Layer 7 of a small transformer language model trained on English Wikipedia (11 layers, counted from 0, width 96).
A neuron's activation on a vector x is GELU(gate . x) times (in . x), where the dot is the dot product.

Input weights of the MLP neurons that the questions are about. A number n stands for n times 0.0048.
n55 gate: -10 -34 -53 15 21 20 -36 -4 -14 -7 -24 33 5 -25 19 10 23 15 -7 0 16 19 -37 49 32 1 37 3 31 23 10 3 4 30 -13 4 15 -1 -25 22 14 -12 5 -3 24 6 5 -29 46 11 15 -49 23 12 25 -52 -50 13 5 -28 4 -52 -17 14 20 7 -43 4 -23 14 34 11 -6 -7 -15 26 -4 21 -11 11 -13 4 -59 18 -1 36 -23 10 35 -8 5 -19 12 -21 6 1
n65 gate: -7 -16 32 -42 -24 -56 -94 20 -12 -20 14 -18 17 -16 -1 -24 -67 -28 -10 -37 30 22 -37 -4 20 25 -30 -14 12 24 -24 3 -1 -39 -31 -1 -31 9 5 -9 36 18 -63 -5 36 67 5 -17 14 20 -28 -12 42 -26 3 30 7 5 -33 -17 18 39 -16 26 -20 12 -18 -21 27 28 -60 16 29 -9 0 31 -22 -45 -12 -13 -26 23 5 26 -41 -20 21 -28 29 -49 -10 -22 -3 3 15 -22
n182 gate: 21 2 5 3 -21 -7 14 2 24 -60 -24 22 -17 -52 -9 0 16 -57 23 22 17 5 -11 3 89 3 -10 14 -7 -6 -30 50 -19 -15 -11 -17 6 -3 1 -27 4 51 47 -2 24 -35 -17 10 11 -13 40 2 -20 19 -37 -9 21 14 -20 -6 -15 37 -3 -37 1 -13 55 -18 -14 -12 6 20 31 34 28 -1 4 -16 -7 3 -43 37 10 13 7 -3 31 -46 -56 -51 11 -62 24 -5 -20 38
n198 gate: -25 -2 -6 11 -47 -20 20 29 17 2 -11 1 -69 -12 28 9 4 5 -36 -15 8 -23 -31 22 40 11 -58 0 -35 -25 -20 -12 28 -40 -25 -8 -2 -3 5 -15 31 6 47 18 0 17 63 17 20 -11 -13 -2 8 10 5 0 -39 -17 4 14 -49 1 -48 -20 17 -39 1 11 -32 -35 -63 19 0 -7 -5 -8 23 -22 -34 50 -10 40 -19 -28 -62 25 2 30 -11 -32 14 17 39 15 14 16
n228 gate: -52 -2 -21 6 -27 -68 -3 11 38 -11 10 -23 -45 -20 13 -44 8 28 8 27 14 9 10 45 -17 6 13 -22 2 -44 -24 -51 16 -31 1 16 -20 -13 -16 20 -51 -21 45 -14 -3 7 19 10 -17 28 -20 16 12 -24 -11 2 7 1 14 0 -24 45 22 4 -50 -12 -9 -15 -69 -40 24 -16 -6 9 -26 -15 -72 23 3 -7 33 5 -6 -30 7 -11 -32 -6 25 -31 55 -24 3 0 -11 42
n55 in: 7 -5 27 17 -2 3 31 27 -7 -9 6 -23 -25 13 -10 0 8 -11 -45 -38 -45 -16 -14 -9 -30 -4 6 6 -29 -16 -37 -3 -38 -54 -8 39 6 -16 33 27 36 -17 -28 -6 -16 -26 -28 11 -27 -17 -26 -5 -44 -13 7 0 6 14 6 -9 -1 -28 24 11 11 38 -1 1 -26 19 20 -24 38 7 14 -54 -21 -57 35 -20 45 -5 -8 25 -27 -24 34 11 0 31 11 1 1 15 -3 -1
n65 in: -14 -6 -33 -17 14 -48 3 7 -22 63 4 -39 -2 -25 -43 2 2 36 24 35 -9 -5 4 42 27 -57 -23 -12 5 -19 -10 27 -51 -6 51 3 -73 1 -38 -1 33 38 -21 -2 7 -14 10 7 -5 -38 -38 18 17 -22 12 -13 -11 -2 -32 22 -8 46 -28 -49 -25 3 -36 -29 -19 -3 9 -16 50 1 -25 15 -35 -33 -13 2 0 -22 -10 25 34 26 20 22 -36 -16 -36 -10 24 7 -2 8
n182 in: 22 -37 -10 12 -7 -26 39 58 6 -25 -32 -26 21 -39 9 -22 69 -27 -10 22 -39 41 -68 11 30 30 7 -21 36 5 -50 -1 -21 5 -5 -2 -2 -11 -20 22 14 -8 37 -26 0 -35 -46 24 -31 -23 7 -7 -44 31 -46 -3 -2 -6 -2 7 5 5 18 -15 -11 24 20 -10 -36 24 10 6 -14 -6 -26 -19 1 22 -40 17 14 1 -22 -17 -2 15 55 -6 15 31 71 -23 7 -10 2 3
n198 in: -5 -11 -47 -17 26 10 27 18 -24 23 26 -15 -53 -13 23 -10 2 12 21 -49 17 21 -6 -38 23 -9 -39 33 -12 28 -6 -30 23 24 31 -14 3 -24 18 -6 1 21 0 44 -38 31 5 31 -3 34 -27 -55 56 15 18 11 -77 2 -23 -17 -25 22 -14 -4 16 -34 -12 25 -19 4 19 17 -8 11 33 -15 1 -10 -29 10 32 -5 7 -8 -37 37 47 22 8 -1 4 -7 21 -18 11 -13
n228 in: 14 9 -1 -43 16 -48 -21 20 49 29 4 -11 34 16 -52 -6 -11 13 -5 6 -49 5 -1 3 -44 3 -10 -35 -61 -15 -12 -7 -14 -5 20 -9 -16 -6 34 16 -23 -8 -2 -3 -5 67 15 2 25 -12 -54 32 -13 -12 -12 12 40 37 21 20 -21 62 32 -34 -20 3 -57 -3 -26 -16 2 29 4 17 16 -15 -14 -7 -4 -40 32 -14 -45 -15 -2 -3 -24 26 39 34 10 24 -2 0 -58 5

Each question shows a token from some text and the vector x that enters the MLP there. A number n stands for n times 0.06.

"the ": 5 10 10 4 3 60 14 -17 9 5 -10 4 4 5 7 -8 -15 14 0 -20 10 -7 -19 -6 1 4 -7 -4 1 -10 -2 -1 6 -1 10 -2 3 3 7 7 8 13 2 -6 -16 -3 19 -8 -11 -9 10 -5 -14 -17 -3 2 8 24 9 -10 20 10 2 4 -11 -5 -11 -11 5 -12 0 -19 11 -14 3 20 10 5 -2 2 17 -42 -11 28 -16 6 -7 16 1 17 -9 9 -22 -15 -16 9
The neuron with the highest activation: n182

"ense": 0 3 -6 18 10 17 12 11 -30 -2 30 -29 4 5 6 23 31 15 -9 -6 -9 -14 -11 -9 1 -9 25 31 19 -9 20 3 -9 -1 30 -21 7 5 -3 0 -13 1 -10 12 20 -5 1 2 4 -10 2 -1 3 -23 -1 -9 11 -3 0 8 41 9 7 6 35 19 -12 14 25 3 12 18 -7 -3 -2 2 -6 -2 14 -6 16 20 -2 -9 7 10 -12 -12 11 5 5 9 -6 -13 16 -8
Which two neurons fire most, strongest first? n55, n228

"98 ": 15 -4 -19 -5 -14 15 -13 11 20 -30 15 17 0 29 -17 -10 8 15 -15 -9 -21 3 -10 -20 -9 3 -2 -10 -5 -11 19 1 -14 3 0 -1 15 5 30 -7 11 -25 -5 -19 6 -7 -12 7 5 9 17 5 -7 -1 -16 -1 27 -18 -17 -26 -8 12 7 -20 22 -2 0 4 4 22 -13 9 -8 -11 -10 -25 39 18 18 9 -13 -15 1 -22 5 6 4 6 -7 -7 -10 -19 31 12 21 -11
The most active neuron and its activation: n65, at about 0.4

"sqmi": -11 -4 -3 24 25 31 -8 14 -10 5 9 -2 15 8 -22 30 7 21 6 19 -1 -5 -18 -17 10 -18 14 1 13 -11 20 1 1 -19 8 -19 -3 -22 0 13 -35 11 -15 7 4 -8 -11 -14 2 -11 -10 -1 3 -24 -22 -7 14 6 -13 5 12 7 19 22 -15 -5 -13 -4 1 5 24 4 -6 -18 19 -12 15 -12 0 6 17 4 -7 3 3 -12 -5 5 8 -7 16 -10 -1 22 27 -8
The neuron with the highest activation: n55

"ep": -7 6 -5 -9 -1 27 25 12 -4 -15 -1 -19 -3 18 2 13 -10 26 -9 6 11 -26 8 25 -11 12 -14 -16 4 -10 17 1 17 -8 -3 -16 -1 12 4 9 19 -5 13 3 -12 14 30 -4 -15 -28 -11 -3 -13 -12 -16 7 -11 -8 -3 4 8 3 7 -31 30 -20 -1 -1 -5 -4 -21 6 -26 3 8 -2 24 -11 23 15 26 -15 -4 -14 2 7 13 1 -2 12 5 5 11 -25 28 -12
The neuron with the highest activation: n198

"s ": 11 -4 -5 1 16 41 17 -13 22 4 -22 19 -12 4 5 11 0 -1 -10 4 25 3 -7 -10 -15 -18 11 2 -12 -12 9 -13 19 11 13 -16 11 5 12 -3 7 20 -15 4 10 13 21 -6 -22 5 14 12 0 -9 -6 -3 4 18 -6 4 -3 -5 4 11 -19 5 -10 1 -8 1 -16 -9 -2 -45 9 4 -2 11 17 6 2 -19 2 20 15 -14 0 0 7 -7 -8 1 -20 -23 5 -13
The neuron with the highest activation: n182

"186": 12 17 -12 -3 24 22 16 18 24 8 6 -15 15 -25 -15 14 -4 -15 6 19 12 -13 17 15 -5 10 8 7 8 -5 -8 8 -23 6 -1 -16 -6 11 -4 1 -2 -5 -11 -4 17 0 23 -7 6 -23 10 3 18 -14 -14 -5 -3 -16 -26 -2 18 1 1 2 11 6 -2 13 3 4 32 -12 -13 -19 30 -13 15 -2 -3 -2 14 -12 -11 15 -1 -16 0 -2 6 1 -10 5 16 40 -6 -12
The neuron with the highest activation: n198

"\n\n": 21 -12 -9 0 4 33 6 10 -2 -1 -7 -11 -6 -1 2 19 -21 7 26 -4 29 1 -8 -22 -1 -5 0 -9 1 -15 7 2 -5 40 0 -2 -9 -6 -5 15 5 18 -6 -2 4 -18 -18 -23 -2 -8 12 21 -14 -13 -16 -11 -5 30 -3 -1 -11 -8 5 -3 -37 -7 6 39 -1 19 9 -4 -9 -21 5 -23 3 13 9 -1 22 -16 -11 -4 -1 4 -13 12 -6 -5 -1 -8 -8 -10 9 -1
The neuron with the highest activation: n228

"initial ": 11 -2 -4 7 4 62 11 -6 6 -4 11 13 -11 13 13 3 2 12 2 -13 -14 19 -7 -5 -9 -15 3 14 17 -15 -20 -4 5 4 3 -4 5 18 -4 1 14 2 4 1 -13 -15 28 -10 9 17 -6 6 -5 -12 4 4 0 0 -19 -4 -1 -1 -2 5 -16 2 -14 -8 -3 -17 -20 -11 14 -41 4 -3 11 -9 -3 9 15 -7 -11 15 -17 5 8 25 11 6 -1 3 1 -13 -3 0
Which two neurons fire most, strongest first? n198, n55